Layer 11 of a small transformer language model trained on English Wikipedia (14 layers, counted from 0, width 128).
In attention head 2, each number of a token's query is one row of weights dot the token's vector x plus its bias. The head spreads its attention over the tokens so far by the softmax of query dot key.

Query weights of the head. A number n stands for (n - 500) times 0.0015.
q0 (bias 0.011): 468 524 533 483 486 547 521 517 521 480 533 486 491 493 533 498 523 499 563 491 473 495 498 471 482 474 464 516 491 482 475 505 501 562 499 472 508 513 450 539 538 495 487 486 560 463 515 457 519 517 512 481 503 477 515 494 505 503 458 494 485 463 474 504 534 450 507 513 490 509 507 482 465 497 485 467 500 480 571 481 517 484 475 449 513 524 508 494 508 514 548 468 448 453 502 516 474 490 491 460 512 514 450 522 460 503 456 500 493 510 493 512 482 468 503 541 462 474 492 459 518 526 510 520 513 443 475 491
q1 (bias -0.073): 495 525 575 440 491 503 487 446 558 480 473 465 460 494 514 550 491 507 522 519 472 540 480 533 507 532 498 529 486 483 471 475 578 515 476 463 531 459 471 527 479 479 470 470 524 478 513 462 520 472 463 534 511 517 486 478 611 481 498 480 503 480 502 482 516 475 573 476 476 514 501 439 499 482 497 447 519 483 477 505 490 417 450 507 529 426 486 409 507 487 544 450 471 476 548 523 467 540 547 539 505 486 469 506 467 511 551 472 484 478 533 558 505 486 516 464 495 397 484 489 482 483 438 480 462 493 504 575
q2 (bias 0.046): 496 536 541 527 497 518 440 530 457 543 493 486 476 482 467 512 484 454 463 560 440 460 512 510 462 513 505 462 492 495 441 505 552 430 583 409 469 493 630 439 515 542 436 468 438 575 532 560 521 408 523 483 471 496 480 487 493 513 559 492 510 571 530 470 505 509 436 487 523 492 478 602 484 513 481 544 475 509 509 535 374 553 475 508 478 483 501 551 427 517 496 501 475 471 607 474 537 527 489 440 474 439 518 447 449 480 434 585 549 534 475 525 477 501 487 436 564 581 403 582 450 545 480 496 523 462 530 464
q3 (bias 0.026): 541 533 470 561 502 537 434 477 449 531 496 619 406 456 512 465 344 540 472 600 545 397 515 460 535 562 556 474 564 483 466 592 489 432 554 473 588 526 520 509 505 507 534 451 563 627 530 479 479 453 394 503 507 523 502 597 513 480 500 512 456 517 549 534 433 551 381 553 586 443 540 615 480 603 465 616 530 456 488 461 381 584 409 583 498 552 506 573 511 393 504 575 634 479 467 451 448 439 505 455 456 406 465 474 483 513 392 561 590 578 484 492 514 540 475 438 584 563 422 512 560 454 437 484 451 505 487 469
q4 (bias 0.013): 539 431 467 435 627 433 441 520 586 557 476 517 445 487 392 442 434 479 482 575 522 511 605 452 487 464 489 545 573 485 658 478 477 502 521 514 418 520 532 465 531 484 472 564 446 407 558 485 473 558 589 506 526 449 473 506 435 597 511 562 599 586 476 584 446 512 425 524 555 474 328 645 536 516 558 550 395 506 530 409 447 612 558 442 504 579 509 525 317 574 408 516 523 496 524 434 475 412 493 466 427 521 660 515 612 578 269 689 602 415 349 374 511 447 391 516 521 552 472 510 496 540 496 567 492 591 440 422
q5 (bias -0.113): 423 541 564 436 468 496 416 469 491 510 482 611 547 426 504 466 546 472 505 460 524 536 476 546 478 570 535 405 468 547 417 478 578 524 488 498 466 515 332 476 616 479 487 441 480 580 559 441 504 277 490 514 405 484 531 447 522 465 482 439 398 587 466 557 498 403 529 509 452 402 562 412 384 382 448 498 453 543 506 504 395 550 520 451 460 446 518 537 574 575 460 462 396 497 634 531 482 442 522 483 636 556 423 474 353 535 644 449 540 468 472 599 376 554 563 482 432 584 504 455 579 438 448 423 555 484 573 553
q6 (bias 0.132): 547 463 648 554 748 433 354 676 330 449 388 417 530 524 372 527 200 528 471 853 382 426 395 592 548 359 409 487 630 400 594 442 377 354 290 559 537 422 685 563 302 509 388 733 398 457 553 668 624 557 515 536 504 532 500 472 372 697 405 479 586 409 573 449 496 579 360 560 634 458 386 904 446 496 664 598 480 447 444 433 271 576 555 455 476 776 486 864 124 665 379 684 452 500 744 63 415 414 519 424 357 451 617 549 830 661 138 857 725 545 331 329 528 605 201 521 437 568 268 644 379 921 262 455 521 496 597 430
q7 (bias -0.046): 374 374 396 511 450 514 649 452 618 558 316 500 477 453 421 449 720 442 429 246 290 514 479 329 573 627 421 530 507 565 431 506 653 577 738 542 462 540 432 594 385 527 388 453 461 586 307 418 432 655 468 589 536 483 600 682 546 306 424 286 393 487 479 457 571 595 671 533 300 557 408 321 409 657 368 428 509 614 523 524 644 533 521 500 561 520 377 353 672 345 701 385 622 426 362 685 506 504 392 679 434 617 561 606 482 526 782 213 358 580 457 466 648 348 756 377 580 569 764 443 523 412 496 534 493 535 385 500
q8 (bias 0.210): 632 553 500 496 706 456 398 522 405 419 579 388 390 575 493 544 279 515 648 552 576 578 490 677 561 479 465 460 480 373 644 506 493 454 401 478 465 308 558 371 399 547 615 607 624 553 416 473 527 752 575 497 458 555 497 374 514 606 548 780 823 457 583 611 480 520 396 349 606 454 409 681 490 542 589 569 591 528 320 490 405 511 633 510 439 520 597 425 383 730 215 662 372 656 514 256 435 391 586 442 438 493 500 420 672 474 231 667 549 354 460 507 503 567 187 722 610 331 394 723 375 522 442 459 513 503 577 413
q9 (bias -0.276): 448 363 319 410 500 572 471 336 534 584 424 305 368 554 552 540 613 399 189 268 576 453 338 476 528 773 651 558 320 598 330 711 446 576 654 356 433 346 406 460 482 575 679 504 354 544 295 106 392 505 358 614 569 679 704 584 532 368 578 435 461 465 565 642 554 580 840 400 319 458 460 182 454 823 451 461 439 679 348 627 850 350 551 680 763 544 219 450 670 429 240 245 602 585 477 562 587 437 472 414 281 820 306 426 490 311 705 138 488 505 337 436 655 245 485 303 450 345 721 354 526 325 587 505 491 504 406 496
q10 (bias 0.008): 439 541 526 465 465 244 447 419 563 667 236 574 478 747 268 340 817 420 470 204 348 598 647 256 580 610 304 566 693 426 405 313 500 505 441 445 420 570 521 468 358 487 556 722 196 639 402 460 777 407 561 326 607 299 523 544 384 627 700 470 873 456 528 530 415 420 825 283 432 537 175 592 555 440 472 414 327 537 660 509 462 563 712 459 556 335 652 339 350 201 491 300 287 512 481 500 422 466 629 459 623 716 207 296 466 406 515 665 618 573 452 170 718 589 641 594 759 394 650 531 670 114 553 455 744 463 561 509
q11 (bias -0.041): 371 274 415 621 718 600 430 413 224 540 519 523 491 475 456 514 579 247 354 327 461 561 700 658 423 689 695 536 629 583 550 764 396 582 701 543 385 513 487 552 464 169 324 527 514 496 631 342 758 579 628 770 292 384 624 476 636 466 288 491 760 336 309 665 703 716 310 869 692 509 348 469 449 279 549 483 728 462 447 243 691 505 631 547 659 332 596 423 481 487 529 643 392 672 458 486 754 686 361 656 475 468 510 823 505 327 510 516 521 495 780 565 416 376 712 573 886 500 543 616 760 358 539 491 565 357 611 384
q12 (bias 0.109): 533 692 811 460 598 686 414 640 331 339 567 467 633 575 418 316 579 500 564 743 529 190 560 559 431 422 341 393 575 370 313 598 733 367 386 573 724 381 509 452 460 540 408 576 354 640 810 603 491 395 442 606 797 750 550 432 621 483 459 530 505 398 240 452 199 567 408 570 372 608 273 839 417 383 484 356 484 350 417 724 602 257 486 713 419 522 524 708 339 622 310 461 387 651 617 337 658 617 180 336 691 359 319 558 563 483 657 583 909 694 354 435 360 790 431 569 386 538 373 553 197 636 311 314 491 500 500 464
q13 (bias 0.059): 697 678 223 376 433 487 481 591 360 678 514 580 492 406 434 776 481 481 524 403 654 527 272 616 164 720 515 370 487 630 413 697 314 732 560 565 544 300 544 386 373 416 566 483 509 608 313 355 752 356 474 469 744 823 409 405 654 512 587 467 652 521 605 504 292 403 456 546 483 726 519 111 225 525 535 558 531 429 418 358 612 404 412 399 331 425 545 462 388 528 500 249 588 635 624 464 414 574 306 651 783 543 437 500 707 626 407 765 326 469 500 871 432 641 430 618 470 779 357 324 475 311 275 333 357 500 612 411
q14 (bias 0.046): 403 419 754 567 631 435 454 722 574 545 549 295 459 627 589 422 606 367 714 505 279 495 836 636 463 358 492 350 676 299 551 496 527 322 467 452 496 477 360 586 386 605 464 573 307 191 431 652 458 270 547 458 733 519 836 352 800 408 547 385 335 446 585 566 509 175 542 666 509 572 232 700 575 275 517 620 686 436 237 500 617 460 943 524 475 424 549 699 485 671 558 626 655 400 500 378 750 540 734 509 364 305 349 475 331 588 510 606 337 666 495 287 140 557 610 456 158 763 365 328 527 639 629 110 491 611 592 619
q15 (bias -0.117): 475 469 491 102 402 505 578 643 638 665 495 416 360 412 239 528 682 680 495 288 515 743 559 422 410 776 480 162 449 521 935 815 514 575 818 586 415 509 319 483 235 679 495 297 654 676 391 410 300 506 520 689 445 602 721 475 323 284 432 550 737 612 759 422 590 505 612 468 452 584 527 581 724 509 736 445 410 557 606 153 554 438 539 314 547 593 702 419 280 522 595 464 665 620 381 611 487 444 404 423 298 404 480 169 341 323 531 336 539 290 701 338 525 122 412 713 466 545 704 580 231 541 454 270 559 332 427 283
q16 (bias -0.026): 463 483 474 509 508 492 508 511 521 503 543 510 469 490 535 534 510 494 501 504 499 459 523 500 525 503 528 487 499 514 519 518 498 493 502 502 499 482 544 507 516 528 488 454 486 509 494 484 501 540 492 510 497 497 504 499 512 493 478 484 523 474 515 522 528 492 475 506 477 476 517 503 478 483 472 502 495 513 541 483 517 509 518 488 521 509 508 494 529 526 496 514 533 503 480 485 519 496 502 484 541 526 500 492 503 492 521 516 506 481 488 517 518 493 508 482 502 485 528 501 547 517 515 458 507 522 478 467
q17 (bias 0.026): 490 479 458 500 517 485 518 484 545 499 492 477 515 532 489 531 600 539 497 451 412 542 515 463 470 512 518 566 544 497 527 471 476 532 492 476 474 539 472 450 483 475 494 447 519 454 508 460 495 554 542 456 523 512 512 504 466 484 476 476 545 424 422 530 523 507 518 474 473 571 458 460 530 479 481 440 519 480 559 565 596 419 462 466 494 460 408 445 512 480 571 510 448 490 535 580 491 499 488 485 535 524 455 512 478 474 500 528 447 440 493 448 474 439 512 535 447 519 524 436 470 485 498 528 527 480 488 531
q18 (bias 0.019): 476 574 577 474 500 505 532 500 542 508 465 523 479 517 579 560 570 513 574 456 500 475 485 473 452 533 535 446 455 483 458 479 543 510 458 522 578 442 506 537 497 480 569 494 499 470 474 485 558 470 499 502 496 521 504 537 564 509 542 459 407 492 518 478 532 492 520 421 486 517 501 362 492 517 491 438 527 489 453 513 512 438 496 520 490 434 501 463 513 473 565 447 493 449 523 531 525 522 572 562 533 499 463 473 425 522 590 426 467 546 539 581 460 481 517 549 487 373 571 495 545 500 511 494 514 449 451 586
q19 (bias -0.099): 508 571 551 573 418 548 523 320 478 549 437 533 461 465 542 506 513 560 523 469 601 531 504 534 461 590 565 475 386 555 432 552 610 413 530 536 606 434 496 472 539 500 502 447 570 606 445 512 484 397 456 538 464 551 468 467 617 440 526 420 502 535 549 479 545 492 540 417 478 492 562 374 506 517 443 536 530 535 424 558 426 500 416 597 479 442 565 454 672 487 579 476 571 525 539 538 480 515 533 548 549 492 454 455 415 451 692 291 484 595 578 692 547 528 629 380 518 383 572 514 548 391 472 452 445 491 534 566
q20 (bias -0.026): 444 565 409 543 438 526 397 454 476 498 537 538 386 493 475 408 508 485 430 496 608 440 519 472 497 560 603 405 366 648 452 571 568 458 504 568 645 516 488 462 540 578 491 452 562 624 517 550 502 339 522 493 468 562 369 507 477 488 524 502 480 552 451 518 450 482 496 495 494 510 572 557 532 587 433 516 503 452 400 620 441 554 502 549 445 532 567 485 539 454 479 444 660 500 496 463 519 438 534 569 558 487 498 530 448 502 590 387 528 591 435 551 551 483 618 463 528 478 452 596 511 464 448 439 422 538 527 546
q21 (bias -0.107): 425 489 512 448 422 512 591 563 590 518 433 538 474 538 618 463 560 592 539 468 537 611 548 424 432 452 586 574 420 555 385 457 494 456 651 550 571 584 417 440 526 518 502 502 611 516 472 514 449 403 456 535 475 517 552 535 464 515 664 358 385 548 487 518 585 478 567 456 389 523 523 423 481 504 428 654 458 381 490 556 544 577 439 494 489 414 452 455 626 430 594 389 458 637 464 556 513 487 493 562 526 535 478 397 359 434 582 359 461 552 600 565 529 531 611 483 554 456 502 444 476 370 544 479 525 472 481 530
q22 (bias -0.085): 562 510 547 559 427 540 370 521 399 521 495 686 504 442 435 362 462 541 467 559 505 571 516 502 518 627 487 392 517 485 504 536 474 421 434 558 613 558 525 525 617 413 434 500 493 523 533 537 546 273 491 478 414 534 516 533 554 425 522 382 528 502 480 548 352 413 437 504 681 486 551 577 590 441 494 544 344 496 479 504 379 535 520 385 526 517 505 540 514 506 449 584 538 441 500 309 522 417 508 431 573 480 535 544 606 544 564 566 605 543 423 401 432 492 645 483 411 565 376 506 494 524 352 412 496 575 416 665
q23 (bias 0.253): 521 415 649 696 673 432 482 654 350 507 390 430 571 467 331 556 269 522 565 773 360 442 525 618 307 192 407 508 465 235 441 385 492 464 472 330 507 480 671 372 448 429 543 631 517 411 512 675 668 458 490 439 511 561 508 528 426 667 549 573 626 496 570 542 476 488 324 457 625 379 487 892 447 481 583 593 601 374 469 261 316 578 496 381 543 578 449 693 135 664 513 640 335 323 721 199 607 673 468 532 463 363 378 467 668 710 247 900 670 463 320 364 450 644 370 534 492 548 262 602 399 746 410 347 431 470 569 441
q24 (bias -0.147): 496 482 318 200 481 458 455 411 717 618 740 618 507 479 518 557 665 401 392 328 524 709 539 368 568 737 585 578 526 645 706 602 564 650 508 557 415 485 428 587 594 406 478 368 417 412 455 372 326 689 484 558 652 453 554 500 406 392 319 398 603 467 321 511 398 470 574 588 404 669 250 193 531 522 476 595 415 647 701 485 642 390 664 446 449 415 564 329 758 461 285 413 566 534 228 729 493 377 573 538 448 546 596 403 345 363 508 308 370 461 674 396 406 350 558 349 435 361 611 243 633 537 858 675 656 514 448 612
q25 (bias 0.011): 323 527 547 516 371 467 590 418 599 617 334 375 669 500 423 555 556 457 483 360 570 397 444 377 529 579 629 676 393 255 416 545 583 550 526 317 517 439 562 506 511 706 288 431 466 333 358 595 533 386 419 451 622 410 758 714 594 455 515 437 350 682 549 181 631 533 634 429 581 561 941 371 638 465 484 426 513 379 422 537 418 284 244 571 474 653 663 573 550 483 523 659 532 493 523 481 570 783 625 194 607 460 458 650 563 549 575 555 606 612 511 520 455 510 512 326 456 513 279 482 546 713 371 537 497 557 474 265
q26 (bias 0.003): 655 520 762 669 662 458 492 758 286 222 518 395 446 760 743 546 279 367 412 365 549 619 483 528 394 638 482 217 698 533 539 371 408 400 355 404 512 479 472 478 525 688 778 655 350 500 613 496 424 686 605 428 448 561 611 365 670 248 427 394 660 579 782 557 168 450 517 369 496 584 552 702 509 302 538 353 371 562 353 393 314 541 369 569 549 85 634 470 416 394 580 772 367 294 474 469 539 213 385 786 399 441 455 404 791 399 569 660 649 513 579 570 466 452 555 508 513 625 403 762 434 495 595 551 597 500 557 538
q27 (bias 0.077): 290 608 414 486 324 328 538 791 598 448 434 738 398 569 640 384 482 508 500 457 877 400 444 659 537 621 600 590 500 93 323 485 500 760 433 405 539 553 496 467 541 714 734 293 557 593 255 454 245 330 400 364 659 654 551 593 491 393 381 572 514 422 581 668 679 376 393 480 546 483 346 391 244 704 549 580 815 558 399 458 516 302 517 376 380 228 425 617 360 422 719 468 446 624 513 279 385 621 358 428 638 223 584 550 451 257 500 558 663 530 569 505 385 547 505 393 576 495 469 274 451 725 635 613 444 616 390 607
q28 (bias 0.103): 747 869 496 636 953 199 558 451 623 411 424 369 616 587 404 455 564 704 594 434 514 491 309 268 536 586 667 469 668 551 767 429 392 280 573 620 610 451 496 777 630 589 807 724 358 425 307 437 287 463 438 455 522 491 555 299 486 719 440 626 603 420 602 604 477 496 639 680 687 575 485 613 458 561 463 452 455 768 675 546 462 822 360 644 643 385 385 495 424 563 529 283 682 578 406 342 471 549 341 500 479 173 720 694 554 509 259 714 496 556 380 595 644 628 643 659 404 312 225 611 818 480 412 473 660 777 471 393
q29 (bias 0.017): 590 607 800 438 597 327 504 675 508 469 509 438 614 453 595 466 397 631 325 411 358 500 575 467 411 274 596 602 685 298 591 575 538 578 570 589 532 243 573 370 359 279 404 675 221 412 521 256 569 610 309 415 324 544 648 427 558 484 286 467 318 572 579 640 226 517 531 479 487 581 712 279 421 426 737 575 616 766 712 500 516 440 238 226 442 429 610 414 617 248 694 613 104 535 366 354 698 440 718 517 488 586 609 520 625 356 687 520 297 549 702 524 424 321 467 721 177 311 325 462 270 579 486 552 393 436 480 611
q30 (bias -0.039): 833 512 681 763 344 530 641 385 508 450 523 389 529 453 409 560 318 357 533 292 373 509 711 607 577 620 397 264 349 511 362 590 394 437 695 423 412 567 662 245 487 563 413 474 625 596 359 645 603 440 650 810 353 412 665 336 580 455 165 471 375 626 328 467 406 389 465 616 522 433 735 407 207 381 399 529 612 730 537 595 496 435 540 698 334 367 727 27 316 369 568 453 570 454 656 568 417 380 492 548 433 543 785 578 509 283 500 574 438 219 492 575 557 496 430 235 470 368 545 475 337 458 601 353 594 762 263 530
q31 (bias -0.157): 661 321 527 755 421 211 336 495 504 840 543 709 420 335 383 119 505 569 572 663 553 654 472 760 436 708 392 230 333 445 541 570 504 490 559 317 424 680 368 428 192 496 535 264 505 618 558 437 734 260 216 382 586 505 509 280 467 687 495 444 568 623 468 750 518 473 358 517 691 579 324 403 449 384 447 374 415 363 452 536 302 331 806 394 265 592 548 532 486 421 297 524 597 358 453 204 616 553 563 731 343 667 595 447 607 680 348 272 659 592 482 559 237 508 676 556 505 244 589 434 701 447 819 654 509 646 524 393

Each question shows a short text with each token's key, already scaled and adjusted for position as the last token sees it. A number n stands for (n - 500) times 0.0007.

Then comes the last token's vector x. A number n stands for (n - 500) times 0.015.

0 "-": 591 424 540 528 510 506 494 449 852 348 431 481 561 493 738 301 452 559 418 485 470 552 400 794 561 453 538 473 483 718 441 437
1 "U": 589 466 616 572 576 530 526 438 796 409 497 384 494 409 585 479 605 419 381 547 461 444 367 778 566 543 440 525 680 808 531 392
2 "n": 479 448 579 594 602 424 562 504 713 492 341 649 442 371 649 445 577 412 361 511 494 467 387 700 485 660 462 629 812 505 675 393
3 "ivision": 410 437 536 518 537 551 524 452 840 379 617 532 546 374 633 272 503 488 407 423 507 574 358 698 473 458 390 585 704 666 527 652
4 ".": 463 470 534 522 521 472 515 482 836 325 439 457 686 531 854 371 488 423 493 512 468 578 398 746 498 420 517 436 439 620 532 472
5 " In ": 474 468 541 525 624 466 494 482 864 452 453 376 606 546 694 415 431 434 516 501 430 399 442 811 620 561 538 580 300 414 484 365
x: 566 416 660 670 550 516 541 627 550 434 584 503 468 466 514 403 583 540 714 498 496 391 358 428 516 373 390 437 509 360 536 340 485 371 497 520 428 340 578 313 473 595 438 530 516 467 472 527 536 558 614 421 577 567 557 571 498 416 558 500 617 468 444 384 515 415 420 530 494 384 473 610 425 570 384 458 715 479 292 530 429 557 621 505 538 522 529 499 566 675 532 555 475 614 460 384 344 491 509 418 507 307 468 422 447 499 521 557 580 497 551 407 418 578 530 495 448 486 511 349 568 556 582 462 602 416 475 628
Which token does the last token look at most? 4 "."

0 "st": 565 426 477 514 473 461 464 577 796 382 405 516 627 476 613 375 505 549 415 497 478 570 434 711 442 403 466 523 514 682 509 581
1 " |": 462 405 520 436 415 482 495 448 754 362 461 462 551 473 726 391 601 599 505 529 442 561 448 670 532 414 460 482 436 676 398 476
2 "\n": 487 474 513 480 502 428 493 474 772 301 438 501 586 481 703 297 485 500 499 455 477 568 468 727 526 507 508 563 503 577 446 423
3 "|  |": 486 466 496 451 531 541 483 494 770 413 572 549 425 383 652 410 414 574 602 500 449 461 417 693 486 527 655 480 622 474 632 361
4 " Mar": 385 518 590 528 566 548 521 453 669 461 467 562 465 265 491 227 438 451 502 485 549 483 470 615 586 535 495 517 516 585 719 406
5 "ia": 496 546 545 516 529 516 513 528 792 415 388 567 581 338 421 333 454 493 526 490 503 511 434 660 495 496 486 386 742 532 570 528
x: 575 535 650 636 784 541 625 514 482 442 482 432 577 529 507 524 445 450 517 455 454 441 478 505 429 295 413 388 549 480 557 439 604 466 299 531 601 466 590 612 525 469 578 431 500 404 474 454 472 536 541 472 452 438 510 544 522 537 422 574 555 424 596 558 371 619 434 469 535 579 516 572 521 686 538 507 553 355 524 499 422 666 392 419 536 532 446 493 496 565 517 620 557 517 451 364 421 455 560 480 602 410 536 689 536 516 394 500 247 441 446 430 385 522 541 734 480 459 442 414 637 658 463 490 417 475 639 542
Which token does the last token look at most? 2 "\n"

0 " l": 700 419 415 535 525 480 485 533 773 419 466 495 654 534 640 368 332 590 365 473 426 583 402 717 503 473 377 524 343 648 428 515
1 "as": 520 456 553 495 574 539 491 548 786 437 492 472 694 375 559 432 572 549 375 559 455 609 377 672 480 663 557 531 309 683 305 584
2 " mar": 550 388 581 523 587 464 530 490 728 425 351 492 499 583 522 193 728 453 393 471 504 561 457 686 532 467 404 549 394 642 350 586
3 "ip": 467 439 553 554 528 445 492 551 790 534 398 493 616 486 485 295 561 482 424 472 520 620 411 629 400 610 470 348 586 413 395 821
4 "os": 484 485 566 499 574 483 492 599 887 432 349 475 680 581 524 441 541 479 432 426 487 603 408 640 373 642 467 444 535 622 405 692
5 "as": 453 501 560 487 559 488 510 547 893 414 431 461 640 584 617 351 434 432 464 439 458 549 387 688 455 570 462 487 511 642 304 637
x: 535 469 494 571 553 521 540 560 513 363 548 521 662 539 472 504 480 437 630 592 497 367 487 520 420 249 418 410 488 351 464 327 516 504 487 570 549 463 509 397 417 551 545 500 572 444 418 541 526 548 532 341 649 477 525 643 613 439 529 552 563 405 513 443 373 515 519 487 477 590 477 498 634 506 454 544 686 482 454 602 499 543 479 563 542 451 464 493 502 511 514 539 475 597 519 403 464 504 482 445 584 474 454 541 610 602 500 541 262 446 433 493 388 563 393 851 574 549 467 427 486 560 479 385 426 526 529 523
Which token does the last token look at most? 5 "as"

0 "amb": 519 467 500 497 497 491 464 534 760 420 514 444 613 526 569 336 491 527 421 507 496 586 412 689 451 511 460 489 599 647 344 577
1 "o": 528 445 529 498 478 523 446 544 790 403 466 458 607 460 555 373 525 502 445 518 489 543 417 698 467 487 459 451 584 635 333 526
2 "ang": 510 468 555 506 490 531 466 502 754 449 442 437 583 416 586 361 564 464 460 522 492 543 435 675 481 439 448 513 598 683 317 518
3 "a": 479 472 554 494 478 498 464 526 778 426 468 408 588 445 613 389 537 465 478 513 487 537 429 684 473 482 403 501 596 620 313 555
4 " del": 366 520 577 556 530 500 513 492 715 431 494 437 579 597 596 360 424 394 425 510 500 562 426 647 523 515 416 535 510 723 410 530
5 " N": 477 571 584 521 530 501 499 486 686 440 493 548 607 432 544 271 327 483 513 492 505 533 416 649 537 551 416 445 554 652 392 610
x: 426 596 492 577 640 560 502 525 548 370 510 479 658 519 532 288 416 532 616 663 451 396 509 524 511 436 429 508 603 339 429 449 615 362 452 570 596 541 562 421 449 429 397 469 463 530 454 423 386 516 457 437 556 569 514 587 560 444 543 476 518 423 538 663 486 700 429 341 653 508 558 537 575 508 511 461 577 422 504 525 407 568 501 440 460 577 564 603 354 681 441 613 493 579 424 297 589 554 457 394 591 443 462 601 447 529 539 577 584 480 485 526 416 509 389 756 460 300 473 468 528 547 593 366 569 592 619 470
Which two tokens does the last token look at most, in order? 3 "a", 2 "ang"

0 " del": 673 371 433 514 557 528 516 519 778 382 466 586 722 638 518 284 424 564 405 453 465 621 397 655 489 482 323 526 484 701 424 648
1 " Mar": 687 371 543 474 529 507 509 495 762 389 339 521 655 460 560 235 596 482 336 492 469 541 437 714 593 565 316 454 427 650 375 478
2 " | N": 464 399 517 456 457 456 514 483 810 373 419 488 618 545 646 273 724 494 459 463 449 562 407 719 544 461 279 491 526 623 322 449
3 "P": 472 443 537 446 495 485 490 529 738 360 519 556 697 383 523 342 507 540 494 423 453 573 438 670 507 485 341 937 487 472 409 439
4 "C": 472 531 413 548 468 500 485 521 783 359 313 604 723 397 463 512 555 485 561 468 500 564 406 701 470 427 319 771 515 493 347 662
5 " | C": 561 561 485 463 522 532 510 492 734 192 240 430 487 695 573 506 337 458 514 397 424 499 450 669 589 453 326 657 412 587 452 401
x: 440 549 615 562 614 488 515 494 377 333 401 528 466 479 532 382 555 489 552 498 563 385 419 429 415 386 449 533 403 187 409 568 540 587 495 575 571 495 481 323 451 491 516 406 482 453 509 359 433 480 602 556 445 493 537 686 518 375 422 572 512 344 480 486 485 553 498 583 584 537 465 535 529 500 463 472 573 284 427 495 393 496 499 464 434 511 517 457 323 585 433 562 482 580 422 450 428 525 494 431 641 350 601 525 585 497 435 574 563 390 498 516 341 618 460 663 538 382 381 266 458 567 551 480 599 507 591 485
Which token does the last token look at most? 3 "P"

0 "o": 522 462 525 492 464 506 451 558 808 411 424 449 637 437 625 425 486 520 437 532 479 547 422 698 468 515 470 476 602 673 309 555
1 " el": 622 413 512 511 547 522 509 512 828 465 499 554 515 579 618 340 556 504 406 487 465 542 413 678 495 486 468 501 510 740 440 501
2 " p": 521 390 563 534 577 514 497 493 749 457 540 587 548 538 538 290 664 465 401 495 501 490 450 681 541 550 447 394 539 699 366 565
3 "ara": 438 483 517 500 500 506 478 542 765 458 486 400 657 470 544 394 574 443 429 490 500 606 420 625 494 577 566 531 536 707 322 698
4 "í": 531 598 603 453 531 453 492 541 727 386 319 448 624 557 544 455 527 472 494 466 447 560 444 654 485 543 482 441 517 590 283 730
5 "so": 484 570 582 520 530 439 494 591 749 407 407 544 690 573 565 539 550 478 485 483 463 539 436 646 416 630 449 432 635 510 348 707
x: 491 446 536 457 607 453 567 563 548 491 502 595 519 498 490 507 436 262 581 615 394 464 460 587 381 258 492 327 533 399 505 353 553 444 352 489 517 438 531 504 418 558 621 443 447 426 568 439 426 524 443 359 515 545 586 461 474 361 532 608 647 405 574 383 390 511 419 474 480 573 520 614 524 538 502 533 563 351 465 590 482 613 496 542 528 586 478 616 464 577 594 610 548 514 527 333 503 570 621 548 641 447 420 593 537 566 472 453 304 396 510 576 519 547 496 727 519 542 412 393 555 707 466 414 442 524 596 568
Which token does the last token look at most? 0 "o"

0 "les": 543 482 475 468 492 447 484 568 872 335 433 499 652 511 708 347 425 559 447 503 433 549 388 764 484 489 494 512 522 625 427 468
1 " | L": 590 470 501 447 453 487 475 521 815 319 385 430 519 562 667 354 599 531 436 481 397 498 447 700 529 380 358 556 426 599 439 275
2 "il": 492 510 572 440 566 559 468 555 744 464 266 544 772 289 310 389 652 453 446 528 531 531 495 638 555 543 461 631 445 580 489 414
3 "iana": 465 515 548 484 503 502 523 540 850 408 320 537 717 464 414 336 547 425 478 448 462 529 430 667 448 425 306 543 691 478 394 510
4 " |  |": 592 425 505 447 454 467 488 508 794 400 312 498 468 575 629 434 420 455 561 492 409 467 466 663 479 367 289 505 587 514 218 370
5 "\n": 479 464 527 493 543 370 500 499 824 288 415 492 608 486 721 270 501 478 508 424 454 514 509 759 537 495 602 552 400 495 521 443
x: 613 455 573 600 592 449 553 560 603 155 459 415 463 539 456 404 483 530 557 472 442 430 516 322 409 433 231 435 424 372 357 418 482 434 435 554 484 468 602 472 475 517 518 520 574 492 481 521 540 529 600 517 563 425 512 574 495 373 509 576 509 425 566 626 445 569 505 529 450 515 436 641 495 492 390 444 690 435 355 492 493 716 506 534 500 485 562 516 389 645 483 553 481 515 541 430 542 552 545 503 504 537 442 570 507 508 412 672 509 455 482 565 436 614 541 373 562 551 498 409 504 535 556 494 534 455 484 493
Which token does the last token look at most? 5 "\n"

0 "an": 554 446 497 494 480 523 450 557 853 430 389 466 623 361 650 377 459 547 403 506 492 550 404 739 463 439 454 474 644 682 389 506
1 "im": 545 443 540 490 492 510 447 576 835 408 487 496 644 455 616 411 531 490 391 490 512 588 400 743 436 451 472 453 687 689 340 584
2 "ous": 537 449 555 438 471 463 473 547 859 393 474 482 623 531 701 388 514 510 431 495 478 564 382 755 502 507 565 520 591 685 356 522
3 " dec": 353 385 622 567 598 517 560 441 716 438 549 601 547 639 723 419 653 400 363 472 503 594 368 660 518 453 367 468 426 697 528 480
4 "ision": 423 456 531 515 545 471 512 536 802 415 470 545 707 549 762 515 520 422 403 450 480 564 391 674 491 561 465 482 535 724 605 649
5 ".": 490 517 541 487 516 462 502 498 800 319 440 441 674 545 802 409 444 423 498 520 461 556 405 736 512 407 555 426 411 583 541 428
x: 536 549 498 611 547 401 392 633 566 248 522 468 554 446 500 510 542 493 520 456 448 406 577 381 454 134 373 450 568 403 441 409 551 477 496 554 510 419 608 438 468 517 532 676 613 493 392 571 494 496 547 434 498 443 486 595 477 416 490 534 497 407 522 440 376 532 614 510 442 445 496 625 525 653 463 552 768 457 427 524 420 467 403 476 481 424 545 521 390 539 548 503 520 510 528 494 511 499 518 468 525 482 523 524 561 502 546 608 465 470 628 387 436 573 496 569 437 521 503 519 499 531 453 442 518 408 533 527
Which token does the last token look at most, and with what share of its attention? 5 ".", with about 50%